Layer 2 of a small transformer language model trained on English Wikipedia (9 layers, counted from 0, width 128).
A neuron's activation on a vector x is GELU(gate . x) times (in . x), where the dot is the dot product.
The model reads these tokens: " Walter" " W" "iel" "un" "ski" " and" " Nat" "alia" " Dub" "ova" "," " who" " tra" "ined" " him" " in" " ice" " d" "ancing" "." " They" " tra" "ined" " in"

The vector x that enters this layer's MLP at each token. A number n stands for n times 0.0056.
0 " Walter": -27 -14 -15 -64 -124 -5 -49 35 -26 27 -18 -38 329 139 -25 -37 -92 6 42 -127 -10 47 0 -169 -98 106 3 35 -3 95 -83 59 -24 131 -78 51 -129 5 -29 -18 -56 90 155 -25 -80 -33 -229 64 104 24 189 29 -112 39 176 98 -17 80 19 25 -171 -35 87 -47 43 -9 -163 80 -46 -105 11 81 55 75 71 51 -13 -6 167 21 178 94 66 59 25 -45 77 -76 246 -71 -43 -77 116 -84 17 -208 -75 -7 54 -24 -34 177 -105 65 60 13 36 -61 -15 26 -25 36 138 -83 -61 81 -165 -60 -11 -119 14 -42 -50 -96 -114 -36 65 147
1 " W": 52 -39 -22 12 -242 -7 54 4 -7 -50 -97 -51 93 79 -52 0 43 86 30 -139 1 227 -49 -92 -117 74 24 22 -44 166 0 90 -22 58 -80 74 -50 124 47 -87 37 2 44 8 -50 11 -286 -92 51 -110 121 158 -109 -14 153 133 51 92 25 98 -30 -77 67 77 -12 -48 -9 -85 -67 101 -23 69 51 -63 66 130 -49 22 67 68 3 33 47 -99 48 87 0 33 257 0 -76 -126 34 -45 -65 -121 -40 138 21 30 23 115 1 144 5 43 -198 121 15 -137 -98 -54 105 -140 66 48 -75 -124 -31 8 -39 -34 -92 40 46 -20 -8 115
2 "iel": -58 8 73 -62 -104 22 -76 64 -94 65 37 -74 202 18 -127 -196 -17 89 34 -98 35 102 17 -145 14 2 1 -21 14 -55 -84 101 46 182 -170 -144 -22 68 -73 -111 -19 64 94 100 -173 46 -198 30 89 -115 75 -2 -176 0 169 48 47 -13 49 126 -26 -34 98 -126 -25 78 -119 68 -60 -19 83 73 -5 107 48 1 35 155 72 -49 174 77 141 -38 37 79 90 -158 302 -102 -54 -68 91 29 -81 -77 57 -37 40 67 61 129 -43 -14 72 -93 -10 12 -19 7 -51 40 -26 38 16 122 -172 18 85 73 7 -105 36 -66 133 19 83 56
3 "un": -87 61 125 20 -120 -68 5 26 -128 -35 63 -36 251 -37 -89 -66 -22 -58 -72 -32 41 -35 -9 24 136 -48 130 -80 13 64 -249 61 56 81 -84 35 6 74 150 -39 34 -60 145 72 -46 95 -235 1 128 33 88 48 -157 16 -23 60 0 16 5 219 52 -25 102 -58 -113 -33 -133 78 -148 133 153 12 -4 74 -18 76 -25 67 68 -46 74 126 4 40 -49 -126 -11 -149 141 -43 71 -28 -112 -45 120 60 56 37 69 104 62 -48 -34 -29 39 -38 25 44 -16 24 -106 -58 87 -179 116 25 -157 -116 26 11 26 -126 67 25 -8 -105 -31 82
4 "ski": -92 -44 -11 7 -172 -11 5 -3 -94 98 -94 13 378 -18 -108 -123 -2 146 38 -139 -110 175 -135 -129 -7 -5 91 -69 -4 23 27 4 34 36 -96 -31 -104 144 73 -8 -48 55 11 3 -141 -131 -237 74 43 -34 70 13 -14 35 178 30 -8 115 -57 42 -12 -124 115 17 60 43 -89 98 32 -43 133 28 -23 110 -55 -36 -22 57 47 -1 2 66 -93 96 43 52 43 -131 310 -160 -28 -28 31 15 45 -144 50 -17 64 44 47 34 -64 -52 -5 -63 -46 130 -94 -85 7 191 -8 -15 31 96 -171 -44 135 38 -14 -53 -33 -50 -164 5 -12 135
5 " and": -202 -102 -36 -138 2 48 119 -3 -137 114 -158 25 -130 -3 -41 133 6 24 -18 -46 28 48 3 115 -89 46 44 -29 -63 52 -75 158 49 31 -73 -104 74 17 -65 11 -5 -128 -88 -15 -59 -224 -223 -19 87 20 -41 98 -101 16 -15 34 -47 41 -40 34 -158 -44 -26 3 -34 -5 2 40 105 -8 79 -25 59 -20 51 -65 1 -100 144 -14 98 -83 -9 14 -65 18 18 -51 222 47 8 -37 0 -108 21 36 46 46 27 -55 -39 30 -93 84 34 27 -85 10 3 -82 70 -63 -103 88 167 107 -74 -67 -57 27 137 -56 -13 5 -129 -16 8 66
6 " Nat": 12 61 -19 -178 -73 26 75 77 22 -71 -94 43 -28 -41 -45 13 55 5 50 -89 29 36 82 -22 -71 82 -8 -53 2 -188 40 109 -65 29 -8 -7 42 -16 90 -174 -71 46 132 6 -14 219 -254 60 0 120 -13 -79 -128 -36 33 -31 65 -8 -3 -114 -135 -26 87 -69 6 -36 -125 21 -100 -60 93 -63 47 -25 14 143 -13 -56 93 107 -38 -104 152 -83 13 40 8 -31 473 -74 -49 -68 -9 14 -5 -30 24 -34 22 106 -50 137 32 -140 184 -117 -98 16 56 16 -83 48 189 65 2 -132 30 8 -3 69 -17 7 35 18 -8 -74 58 1
7 "alia": -175 118 87 1 107 131 77 57 -127 80 31 -1 107 51 -41 -131 40 -49 34 -122 -78 12 -141 -97 133 126 62 -93 61 -44 40 185 -53 -5 -36 -1 -37 43 60 -16 25 87 10 -23 2 12 -216 70 -30 81 -62 26 -2 -18 82 -15 -93 162 -72 -37 -19 1 17 -75 52 137 6 111 -57 -3 64 43 52 144 40 -9 -41 43 101 50 82 -6 39 190 -54 47 -67 -104 454 -29 73 48 -11 -11 18 30 116 -52 -14 42 51 212 -64 -21 173 -179 43 -9 -71 84 -54 150 28 20 46 25 -27 -3 -25 -127 -34 -50 78 -26 -42 4 105 111
8 " Dub": 37 -133 19 -48 95 -2 -84 36 180 -34 -120 -98 112 -19 -118 168 47 -3 16 28 -33 -125 49 122 34 -46 21 62 -73 -21 1 57 -1 146 26 -60 -157 -65 73 -110 1 24 118 -20 120 76 -256 52 -73 -21 51 31 115 -16 158 60 55 -170 -51 -13 -74 -108 -36 -24 -109 -151 -205 45 -47 115 108 4 -17 39 5 97 -40 -72 39 -5 110 -38 54 28 9 -36 -125 4 346 -96 87 -77 54 -20 -44 3 -89 -13 48 78 16 16 69 -114 176 -176 19 27 -18 7 -120 -3 6 -45 -57 -84 -87 7 30 -50 -60 -50 98 24 -44 64 -109 9
9 "ova": -111 -3 104 12 -170 -12 89 43 -51 175 -91 -2 69 55 -77 -88 31 59 18 -54 -31 28 -86 98 34 -70 113 -20 98 -110 -48 103 -66 -3 -13 -116 -53 130 70 -12 -63 15 91 -109 55 97 -274 41 -83 77 9 -71 26 9 67 40 -49 -81 -47 -2 -24 -101 -23 -2 38 40 43 118 15 74 56 -2 17 167 -20 -24 11 42 9 -19 61 -8 -29 120 -56 44 125 -208 430 20 -98 -3 -15 -73 83 1 -84 2 -3 104 12 112 4 -40 -19 -114 -24 147 -5 194 -54 175 -48 -29 -26 -47 79 -38 88 -7 -29 -12 0 -41 -160 9 10 86
10 ",": -127 -9 -168 -60 -46 13 -5 -25 -71 28 -99 13 35 -22 -13 180 -116 -4 -1 39 -4 -28 -15 72 -8 42 93 27 61 11 60 73 -14 -54 118 -24 -21 95 -141 -40 80 -74 -9 -15 -14 -167 -293 38 -18 14 -64 -91 -37 -16 111 12 35 18 -87 116 -15 -59 76 82 -5 46 20 -8 -75 26 101 27 116 -25 92 134 8 -89 96 -31 -13 -78 16 27 -99 99 -56 -18 183 -47 -40 -68 -34 11 43 -36 85 -53 -62 47 -67 15 -15 14 -78 -39 -31 -49 23 49 82 -12 -78 -10 81 -78 54 -66 19 -73 131 23 36 59 -173 -30 29 -28
11 " who": -128 135 -67 -113 111 81 95 22 -69 131 -6 -33 -62 126 -65 33 -45 0 30 -101 -23 77 27 5 -89 -98 12 52 84 -17 123 134 -64 -105 35 -21 84 -24 180 64 40 -65 -105 -48 -155 138 -201 41 151 -5 26 -55 -78 74 167 4 30 -27 -36 32 15 -210 107 29 -164 24 -48 75 96 73 -52 49 17 -131 24 17 72 -7 66 -10 -150 124 171 -83 66 -135 7 -22 245 -94 101 90 165 -13 -72 -95 -21 24 87 24 8 74 -30 104 -47 47 18 -79 57 -26 52 -61 -69 3 162 91 -65 -47 42 -65 39 165 -51 119 -22 97 173 17
12 " tra": 105 -8 -74 -6 -116 75 85 60 151 10 114 90 173 90 -90 129 -97 -123 -169 -51 40 4 16 4 -79 -26 -60 61 102 35 -7 -49 -93 27 -67 -20 -142 48 106 -20 -116 -155 -194 -3 68 39 -176 -82 -26 -46 106 1 -84 87 79 8 -47 -95 116 21 -4 -125 -111 146 -45 50 -53 -43 -155 -30 151 -41 135 -94 -66 -60 17 78 -15 -94 94 143 188 98 51 -48 0 40 278 -23 97 66 17 -108 53 -85 -140 58 93 113 66 48 -6 -106 30 -126 -39 108 167 -184 9 -86 76 45 40 -242 -9 -118 -31 -52 0 -68 -83 -54 45 113 17 -18
13 "ined": -94 -15 -18 38 -142 63 -23 106 -54 -106 43 13 215 -31 -107 -9 70 0 61 -93 2 -151 50 12 136 79 20 31 4 63 183 84 3 -19 -22 -18 -102 38 39 36 -20 -102 31 76 28 -98 -232 -155 -125 -6 -70 73 37 163 -14 -16 142 17 81 80 74 -23 -50 95 111 67 -104 179 10 -42 -55 -40 -30 125 -94 -22 45 160 71 -61 133 158 -19 109 -18 5 -116 -68 203 -12 75 83 -101 84 101 -136 -67 -93 84 180 125 -38 -9 15 -68 -101 -47 18 52 157 53 114 36 -38 76 127 -161 -53 20 101 -23 -7 -145 -91 30 -85 8 21
14 " him": -47 162 31 54 24 -15 157 57 -31 -4 31 23 172 -33 -98 -7 -26 -65 150 -29 -41 144 -71 -164 71 -100 -119 -8 3 33 44 97 -25 19 44 39 100 -70 31 63 -173 -66 8 -5 46 30 -230 -14 59 172 -4 -67 -184 142 -37 -106 109 16 3 55 -87 22 -29 3 -116 66 72 -6 95 24 -139 -33 -21 -125 52 -79 107 8 35 22 -23 165 127 -40 77 -89 -33 -41 329 9 156 152 -32 117 19 -141 -25 141 66 -87 108 52 14 71 106 -12 4 -119 65 59 67 92 -131 -60 75 39 -115 -3 35 21 32 -34 -113 124 -153 23 1 -9
15 " in": 36 87 -129 27 -111 54 19 -135 -73 -92 100 -21 -34 -22 -134 74 6 -77 106 18 26 110 106 80 96 81 7 66 34 -71 33 212 3 -56 -125 -12 150 48 -89 -49 -31 -8 -68 4 25 -30 -314 31 -79 -40 -113 -7 -27 119 86 44 96 -139 -33 -30 30 -141 92 1 51 149 0 128 -123 34 1 -26 106 -7 -28 91 57 17 62 -67 -97 41 139 -157 -96 -18 -97 41 149 12 -79 -65 -17 -40 -12 24 -46 14 33 -8 -8 33 -23 -41 -96 80 29 12 113 18 44 50 -5 -100 80 34 -43 -27 -3 -22 83 -11 70 7 -123 20 -37 -28
16 " ice": 160 25 40 -87 -90 -34 -177 116 47 10 12 -2 -142 -40 -152 84 -54 -58 57 -54 57 69 22 -27 111 30 2 -28 72 -28 -71 -129 -54 165 -21 -132 -68 -79 -45 -67 44 -15 -171 -12 48 45 -247 59 61 20 -44 76 -115 160 78 -79 98 -151 54 38 8 -186 21 4 -61 60 120 -10 -120 -29 4 141 177 -57 -8 34 -64 -5 19 -15 2 127 59 14 -30 -22 -24 -29 297 -110 -103 -132 110 -40 113 -116 -2 13 20 -7 37 101 64 30 -9 -30 155 -12 43 -48 -5 140 112 88 -140 -31 74 -133 70 73 -27 51 -88 -52 -64 120 19 -6
17 " d": 69 46 -42 72 -173 81 -144 1 -21 69 19 59 53 -20 -99 165 0 -119 37 68 11 14 86 -10 -9 80 10 240 5 41 27 19 -114 -121 68 -28 53 73 102 -23 107 -125 -256 -116 -105 -53 -238 -24 10 -44 54 -62 -86 63 39 5 36 -12 -28 115 -6 -71 -64 -11 -52 39 -124 -75 -100 175 -19 51 136 -160 -84 -43 -95 -16 86 -46 1 -170 86 55 81 50 -81 31 208 19 123 22 186 48 -17 -59 -34 2 122 -3 -70 32 -24 -64 -6 -68 -127 -52 54 32 75 -75 165 48 -55 -30 -29 -67 -80 27 -9 -58 -162 -36 114 74 21 -94
18 "ancing": 55 -26 -26 95 -127 52 -87 95 -38 -38 145 -60 73 -105 -150 71 54 68 174 20 99 -36 10 96 189 72 74 -61 149 -58 35 68 40 80 33 3 -79 103 118 -14 -95 -23 -129 24 1 3 -237 -132 -24 0 -51 16 -68 136 83 32 180 181 -110 24 12 -73 -56 -17 -39 -1 37 190 204 -7 -196 14 22 76 -5 -24 -28 71 -37 -57 -5 -84 15 -53 -41 119 -176 -22 247 121 86 -43 89 9 -17 -126 15 16 -24 -64 -27 -133 -76 144 -80 -125 -45 23 -43 51 -19 195 -17 9 -73 0 -81 -44 -86 -14 -21 -78 -76 86 -79 93 71 -73
19 ".": -62 75 -18 27 48 87 149 109 -178 77 40 139 129 -120 40 80 -182 16 115 -32 25 183 33 60 -151 -2 -21 11 29 -16 18 45 -87 43 -92 -55 0 64 -17 43 -19 124 9 -64 -9 22 -295 -23 6 89 -46 7 -120 65 42 -28 81 -2 -59 162 -102 4 124 82 -19 40 -8 -24 -81 84 -53 -35 122 -68 25 142 31 -168 95 -43 32 -143 5 -8 65 32 -112 31 120 28 77 -84 8 20 72 -31 -161 -89 -68 -120 24 -12 -1 15 -63 -45 -73 -43 115 2 29 90 107 42 -69 18 -29 -53 -35 -34 72 24 -91 65 -242 -48 -12 -85
20 " They": -32 24 -148 -138 121 74 6 -5 -19 121 83 83 -95 56 6 -26 -114 58 -85 -94 -104 64 -142 -63 -211 -16 -10 -76 -41 -50 -38 -4 -9 15 -37 -25 29 -209 236 -60 63 -135 -144 -88 -158 19 -263 -104 84 102 209 -74 -24 52 106 78 -8 -22 -33 -29 -39 -210 12 78 -85 7 113 12 127 2 -54 46 73 -96 82 73 -5 40 38 47 -96 38 25 26 -31 68 -69 -68 236 -35 11 -95 47 29 -169 -13 -23 122 57 56 88 4 71 -117 117 -18 52 -50 39 10 -78 97 20 27 6 56 -11 -29 61 23 17 20 -87 125 -75 44 -3 -57
21 " tra": 115 -3 -81 0 -115 66 92 58 153 10 113 104 185 75 -95 143 -93 -97 -164 -48 39 7 13 9 -69 -17 -76 57 113 36 -30 -56 -87 21 -56 -28 -165 50 100 -29 -127 -160 -208 2 58 18 -162 -68 -19 -43 93 -9 -94 107 87 14 -61 -101 118 3 12 -141 -124 146 -50 55 -44 -46 -149 -42 147 -42 126 -106 -62 -67 10 62 -23 -99 100 125 187 88 66 -36 -14 41 245 -6 112 62 19 -91 50 -86 -142 46 87 98 61 13 -5 -100 25 -145 -28 90 179 -182 7 -76 78 55 38 -250 3 -121 -39 -36 -4 -69 -83 -49 42 115 15 -21
22 "ined": -95 -18 -39 38 -129 48 -21 106 -49 -114 41 15 220 -45 -106 -5 75 33 42 -94 10 -169 40 15 133 83 27 25 3 62 152 89 14 -9 -14 -27 -115 29 37 31 -39 -117 12 75 26 -107 -227 -137 -120 -9 -85 70 44 174 -15 -14 140 16 77 58 82 -30 -60 92 115 71 -102 189 14 -46 -52 -28 -29 114 -90 -14 44 147 70 -65 140 142 -20 106 -10 14 -125 -52 177 -1 76 59 -100 94 99 -134 -65 -108 84 179 109 -58 -8 15 -64 -123 -43 25 66 157 50 117 55 -37 88 148 -158 -60 22 128 -30 6 -148 -76 23 -82 2 19
23 " in": 58 101 -127 49 -112 27 -3 -147 -50 -78 81 -44 -59 5 -118 87 10 -8 65 26 54 85 101 93 93 80 35 70 26 -75 2 204 2 -40 -119 -29 134 21 -108 -69 -54 -11 -101 -6 15 -40 -313 59 -75 -51 -71 4 -27 141 81 54 72 -157 -41 -56 51 -140 66 -25 63 175 5 103 -137 25 -18 17 101 -16 -24 146 26 22 54 -67 -82 24 145 -170 -79 -7 -116 62 108 31 -111 -58 -51 -45 -57 28 -42 10 29 -19 -29 19 -18 -57 -89 59 25 11 128 6 31 57 32 -77 76 80 -34 -41 7 23 81 0 47 -15 -101 35 -32 -42

Each question shows the input weights of one neuron of the MLP. A number n stands for n times 0.0013.

n29 gate: 109 78 -170 112 -83 -209 34 -68 -70 146 -182 145 10 40 -122 95 -27 -42 30 171 -139 105 -43 185 -39 187 -35 34 20 -30 246 44 73 -113 131 17 69 -57 -37 -122 26 -23 -130 -151 -33 -19 183 -122 94 -75 106 -114 -117 -107 -10 -103 173 27 174 3 -278 -61 56 -273 -79 33 -59 -30 83 -122 -72 -67 -176 -129 -234 77 -37 -40 -80 95 56 20 172 -259 -13 34 -19 17 9 99 -177 130 48 -87 64 -106 123 30 -20 -27 3 30 -47 34 130 17 0 -173 -160 -116 244 43 -113 108 -145 -7 -212 30 -175 28 83 -3 7 -3 -3 176 -10 -147
n29 in: -119 81 -129 17 14 -119 -140 42 -196 269 -64 85 -40 27 145 65 80 -74 3 23 -7 14 -234 -163 134 181 145 41 -82 -137 43 44 17 140 50 157 66 -74 -30 85 -87 150 -89 56 -134 -31 6 -44 304 17 -52 -47 -111 3 -156 -7 220 -173 157 3 -265 -129 173 -86 93 -47 -150 64 170 -156 -24 7 -35 -97 -185 -30 -108 -50 -54 -82 -66 -131 -68 -118 -49 31 -3 -20 116 221 -252 141 85 34 3 -69 82 93 -105 14 -190 -13 -172 40 79 64 94 -44 -265 93 33 133 -23 -10 -123 -114 -134 73 37 81 -9 147 -66 56 46 -58 21 -148
Which token does this neuron like most? 14 " him"

n253 gate: 88 59 -17 -161 110 216 98 -44 58 -32 31 -261 58 -170 -116 -45 92 181 48 10 -62 -129 34 -67 -101 14 13 -52 32 -188 -103 -48 34 -55 -225 4 27 -52 282 56 -56 72 57 202 34 71 58 91 -73 18 50 -156 114 29 35 -99 130 -163 151 48 126 -63 -89 -116 -85 -41 -168 -110 17 192 -74 79 273 -7 83 233 -90 -82 -144 14 -61 -13 -52 -233 7 172 -225 80 -92 -115 -200 78 158 -69 87 71 207 -14 87 -137 -25 24 73 -260 37 35 -7 4 165 -34 13 20 -110 -129 -204 121 -71 51 208 169 44 172 22 75 24 -161 117 -90
n253 in: 198 115 -122 -26 -44 69 40 174 -132 36 53 -145 -6 -108 -31 -165 48 20 68 -35 97 108 -136 -79 6 -122 -59 122 -83 -39 -110 -20 52 3 3 239 6 -20 -81 -148 3 6 -380 20 110 -134 55 66 13 -294 23 -13 13 12 -46 -13 -3 -89 -41 -32 -76 -72 -171 -33 43 -3 -124 136 -116 89 -30 39 34 -16 -111 81 177 -280 -12 -109 -32 67 -105 -19 -128 50 71 -147 50 -157 135 -37 -30 -283 65 -23 129 -160 -16 53 148 -6 -104 -157 -16 10 29 119 42 -74 32 -112 32 92 -10 -88 -80 238 -248 -139 -48 -27 108 -77 13 3 64 283
Which token does this neuron like most? 23 " in"

n257 gate: 202 47 110 -28 -176 -6 120 -78 -135 9 -6 -151 52 -72 6 148 -77 -33 53 79 -12 69 -50 -3 -45 246 -78 -154 -16 126 68 152 -136 -118 34 -119 -3 -88 -43 -88 45 -213 -108 -228 155 -49 97 54 -97 -6 153 41 134 -52 -113 129 170 119 120 -86 -57 -85 -89 -41 -54 -50 -24 -22 6 192 -10 -93 -24 69 40 -74 -118 -113 -56 -27 -175 136 147 3 -58 -79 -18 94 -115 46 13 22 -69 -46 -22 105 92 -40 39 13 0 -40 44 87 -61 91 -115 129 -99 31 15 144 -111 -3 184 -230 13 55 6 -52 -97 -148 129 -129 -259 309 32 47
n257 in: -149 25 -27 34 -70 53 -9 -126 211 31 -62 50 31 3 -145 -81 -138 -116 182 -191 -9 -168 -15 -147 -72 22 -33 6 107 -98 9 263 -191 -126 -105 83 125 28 -184 -178 -65 -227 22 129 80 -35 -10 -66 -3 187 60 25 25 23 122 -49 -37 -6 48 -37 -25 -75 0 135 -70 237 33 -126 -12 -156 -22 -185 109 104 133 49 -71 -15 76 -76 31 175 56 -27 -127 22 -157 37 -16 100 6 -3 -53 -3 84 -9 -53 -170 199 25 -127 -58 -93 43 -33 255 84 -110 55 18 93 24 -40 -129 43 52 -51 119 3 132 110 -32 -122 -21 -91 110 210 22
On which two tokens does it fire most, strongest first? 15 " in", 23 " in"

n171 gate: -31 -125 -119 -232 -72 -20 59 -15 -119 -24 -157 74 -266 -144 149 209 -46 4 66 4 -58 309 182 358 -91 -39 -78 -90 158 -8 8 -31 -112 77 -187 -197 73 117 -97 106 -93 31 -72 85 -259 -229 98 12 -20 -32 -56 183 -144 -44 106 135 162 274 -125 226 -153 -153 50 -103 72 259 -113 -62 169 28 103 -190 115 161 19 -104 82 -345 -44 61 119 -91 4 23 -57 -8 194 136 -180 111 177 -191 -189 -62 -101 -95 24 -19 -197 -119 24 -127 -78 58 95 113 31 -98 112 177 72 -50 8 121 57 78 -32 -4 -111 -113 21 -121 -137 -11 -198 94 0 35
n171 in: -107 -238 -184 -150 90 97 98 -13 -194 75 -154 225 -304 -171 302 292 -9 160 70 -81 -26 286 -9 216 -221 -49 21 -93 40 -95 -104 -66 -170 252 -206 -81 112 136 -126 -27 -97 113 130 -55 -340 -135 -62 -93 -79 63 -166 123 -258 -184 -97 69 35 286 27 327 -194 -49 61 45 170 52 -225 -96 311 124 192 -87 171 177 131 -326 -44 -168 -108 -17 30 -149 -4 111 -163 -44 177 149 4 94 146 -80 -111 0 -153 13 13 30 -183 -205 -63 -186 -83 18 128 -79 48 -97 -35 113 51 -22 56 -50 -121 4 -40 -4 -121 -119 168 -77 -186 -116 -214 -27 -122 201
On which two tokens does it fire most, strongest first? 5 " and", 19 "."

n139 gate: -89 44 -145 -164 118 -47 -18 -220 164 -7 -69 7 -125 62 21 33 -350 102 54 279 -118 15 14 84 60 -15 59 204 231 -50 32 -50 -122 -158 79 235 -242 -243 -136 87 -28 57 33 -90 57 -30 109 146 -40 -11 30 -29 -108 -115 62 -168 -11 18 64 14 33 -36 36 -15 144 -173 119 -108 -36 -47 317 184 117 -35 -40 32 -156 -256 99 -78 -46 63 -113 -53 141 4 -41 14 -15 159 -201 251 110 -29 -51 162 40 -39 -70 180 -56 -135 141 188 -49 54 148 128 187 114 105 39 140 -128 114 -115 -59 -192 153 -109 -56 -11 30 -46 25 -168 71 86
n139 in: -50 42 -55 -168 125 16 -152 108 54 58 154 -19 108 195 168 136 -25 40 -76 -50 22 -3 19 -164 -31 -146 144 35 -49 -212 48 160 -13 -73 -16 102 -28 -26 -111 -142 25 -9 16 -17 76 -63 70 0 90 -69 -13 -38 3 -167 -148 85 -216 -55 -23 -38 -84 164 -108 -163 -3 -181 43 149 -38 48 -10 80 49 -157 73 -117 -80 6 -42 -16 3 106 13 9 -153 78 0 -80 -14 -69 -61 52 214 6 -141 7 153 -248 -56 146 194 -85 -22 -157 -31 74 42 81 162 51 37 79 54 169 79 159 -215 25 -16 60 58 255 199 35 -210 113 174 -175
On which token does it fire most, and how strongly? 10 ",", at about 0.39

n135 gate: -23 13 -163 -140 -27 -26 120 -25 6 17 -56 126 85 -79 16 -10 -133 -45 -3 187 124 189 10 -140 -58 3 -60 -179 63 111 121 13 -222 -39 155 10 -68 179 3 199 -82 -59 -124 10 26 -83 55 -223 46 141 -81 -7 39 163 179 26 160 165 -161 23 -232 13 124 50 44 62 -26 -29 -16 -93 -47 7 194 256 46 173 346 -45 66 0 88 170 -36 203 -64 63 176 -254 -96 -10 30 -104 -17 -65 69 13 -80 -16 -51 -20 14 -130 -66 -23 26 102 10 -10 3 -16 86 149 -137 51 142 -210 -91 58 152 21 -15 -72 188 -55 -84 90 10 -3
n135 in: -166 78 -181 -236 -28 24 137 -36 100 55 -92 143 178 -108 52 62 -144 -67 51 152 127 133 7 23 -148 -27 -62 -119 75 57 60 -115 -235 64 44 28 -100 190 -128 205 -120 50 -100 -21 0 -76 -26 -93 51 0 -73 17 -20 123 167 17 131 27 -137 3 -78 17 80 0 -42 24 -210 -37 167 -38 21 -20 258 192 98 215 322 -33 26 -59 117 -7 54 159 -129 140 159 -311 -12 30 31 -148 17 -155 58 -35 -24 100 -7 -41 70 -133 -189 44 59 102 -68 -113 17 130 -23 63 -147 -246 83 -159 -110 10 123 74 -3 18 63 -73 -89 31 -14 -125
Which token does this neuron like most? 10 ","

n288 gate: -66 27 -20 74 -24 -12 24 74 -104 -33 138 -162 -72 -202 -151 68 147 -82 50 -32 14 50 -87 62 3 287 -93 -35 53 14 -194 9 -93 -35 85 -24 104 103 -49 68 101 122 75 116 -114 -82 44 -142 67 -197 -33 -161 59 -14 9 -41 35 171 -3 184 35 -97 -38 -54 -204 -108 -20 134 26 -109 6 -117 89 180 -108 70 -62 0 -3 9 -23 134 171 117 60 -133 91 -132 -80 97 -198 -131 77 -84 44 75 131 81 37 45 190 -40 117 -59 -60 -3 9 -136 102 -52 34 66 -131 -173 -49 -53 108 58 58 -79 -107 0 12 29 52 89 111 41
n288 in: -120 -188 119 -198 -56 -58 -23 28 41 -136 197 162 -64 -103 28 52 304 -30 -128 -28 54 52 -227 22 196 -172 169 23 163 -32 137 173 89 -29 83 86 95 -13 57 178 86 60 -98 265 176 -42 -102 -130 -16 79 -62 -158 -221 39 84 -38 16 161 10 104 113 -168 -159 -16 -53 -70 19 153 -143 13 7 67 135 194 16 -67 -61 133 21 -38 -22 25 16 100 -201 75 -24 45 113 3 49 7 -42 42 93 88 36 85 -131 163 109 -41 99 -10 -31 -29 48 -211 -131 -57 -40 183 13 -27 25 26 -111 92 44 -67 -26 3 3 -28 -88 88 -7 -105
On which two tokens does it fire most, strongest first? 18 "ancing", 3 "un"

n438 gate: 109 57 -48 54 -127 74 -231 -120 -50 -173 81 -30 -126 -94 -161 95 -53 210 -87 -115 -116 -132 -47 -36 -62 -37 26 -149 78 46 -30 77 -27 10 -23 101 -116 -78 150 -95 13 -120 -86 84 -53 -107 163 -85 -195 45 51 -168 -64 -94 -78 0 -57 -3 101 -17 24 -176 -43 21 -89 124 -72 -177 7 -115 -154 97 48 -197 -124 -3 111 -132 19 194 103 65 84 56 -30 75 -9 -94 -199 -43 173 -48 44 -284 -20 75 -7 -33 -59 -174 -93 -50 -81 -108 69 -50 77 -92 -117 136 -39 23 -17 80 -225 40 -151 192 -10 -94 -77 -278 292 -96 85 61 -145 241
n438 in: 10 -86 -9 -27 -57 129 -240 -258 6 -110 -26 40 46 168 -107 -33 101 172 -203 23 -49 -66 115 38 -109 47 60 63 100 78 -20 -13 39 -62 -319 37 -198 -20 167 -289 101 -7 -125 96 36 -74 17 -57 -63 91 -10 -152 -53 -99 -219 -59 -88 -50 106 100 23 -242 -95 111 -44 0 -51 -65 166 113 -47 -98 122 -19 -7 -82 -162 -13 178 -97 78 -83 26 -55 -113 93 -62 40 14 90 150 71 90 -213 40 34 137 45 -70 -43 -71 84 -122 162 74 -99 125 -110 -154 127 -118 13 16 65 -142 89 -141 -110 91 -141 66 -123 92 -3 -61 -10 -85 269
Which token does this neuron like most? 20 " They"

n431 gate: 65 -22 -55 -109 -176 -86 -190 37 135 -109 77 86 -91 127 -24 6 38 116 133 19 94 3 60 46 -86 -45 137 -3 -103 85 -53 117 -25 -82 -133 148 19 -3 28 -83 15 35 10 -53 35 92 75 132 111 19 -117 3 -86 157 176 85 -57 -108 -92 -97 45 6 57 -19 111 -82 9 -66 -188 -67 -55 -82 -121 91 -82 -79 64 88 -90 50 41 43 45 -25 -16 177 146 -48 -33 277 32 -136 -64 -148 -241 45 -187 -3 71 52 -232 -53 95 25 12 -38 172 96 -107 216 117 -37 110 -224 97 -66 65 -116 -281 -50 -206 -95 -20 112 -193 -116 -78 -130
n431 in: 6 -38 -104 50 6 34 -173 6 -34 -163 -153 19 -206 286 21 44 -107 58 173 -94 25 12 -19 69 42 -79 98 97 41 -80 -46 65 9 96 -34 180 165 -16 -40 -113 45 101 -16 -181 31 125 42 88 93 0 -64 62 -90 183 -41 -18 -6 -181 -193 -189 50 119 -74 -180 64 -12 24 43 -123 -129 54 -204 157 -3 80 -136 6 -37 -141 103 0 -60 75 15 -121 107 298 115 -35 -24 -50 105 82 114 -115 44 -145 -40 -18 196 -64 34 16 56 115 131 211 9 -77 126 -24 -67 15 -245 -73 -6 105 -31 -73 -52 -23 -39 -68 34 0 -25 -115 -158
On which two tokens does it fire most, strongest first? 23 " in", 15 " in"

n195 gate: -11 96 -98 84 -148 -99 -19 7 -109 -15 -298 4 151 46 -33 -81 -38 -175 102 115 53 107 -151 247 26 216 -142 -42 66 147 -8 42 0 -102 103 -43 -52 0 -166 -299 37 -38 -27 -123 76 -188 134 100 -103 31 -54 -30 -76 -78 180 83 113 340 67 30 -81 -284 218 -201 -82 329 -11 110 23 96 -16 -8 -178 183 8 -136 126 -150 -152 -160 56 -37 111 -48 -86 112 -54 145 -317 -34 -4 35 -150 -189 46 27 4 108 -144 -35 -274 -120 42 206 -107 -31 -27 -96 129 -53 96 -90 -222 -63 -150 -57 31 124 -139 115 56 99 -87 34 19 23 55 -182
n195 in: -7 110 147 53 131 -30 -11 40 100 137 114 148 -119 -49 -32 217 108 -31 120 -181 223 -64 75 -157 -91 -99 65 0 -164 63 101 -83 -52 -146 -68 78 26 -121 93 95 188 -48 142 -193 71 -4 -28 -38 174 4 46 83 4 120 80 -67 19 -299 20 -44 125 167 -246 107 -19 -142 77 -11 -123 -141 -265 53 50 -7 -116 381 113 104 182 -33 -33 -59 311 -33 0 122 145 -237 136 -63 4 115 118 -82 45 -92 245 159 231 -11 -143 256 -34 41 0 181 272 38 52 -134 -73 -11 49 -102 63 34 -165 -230 96 -55 -3 98 -133 -7 52 198 31 41
On which three tokens does it fire most, strongest first? 23 " in", 15 " in", 4 "ski"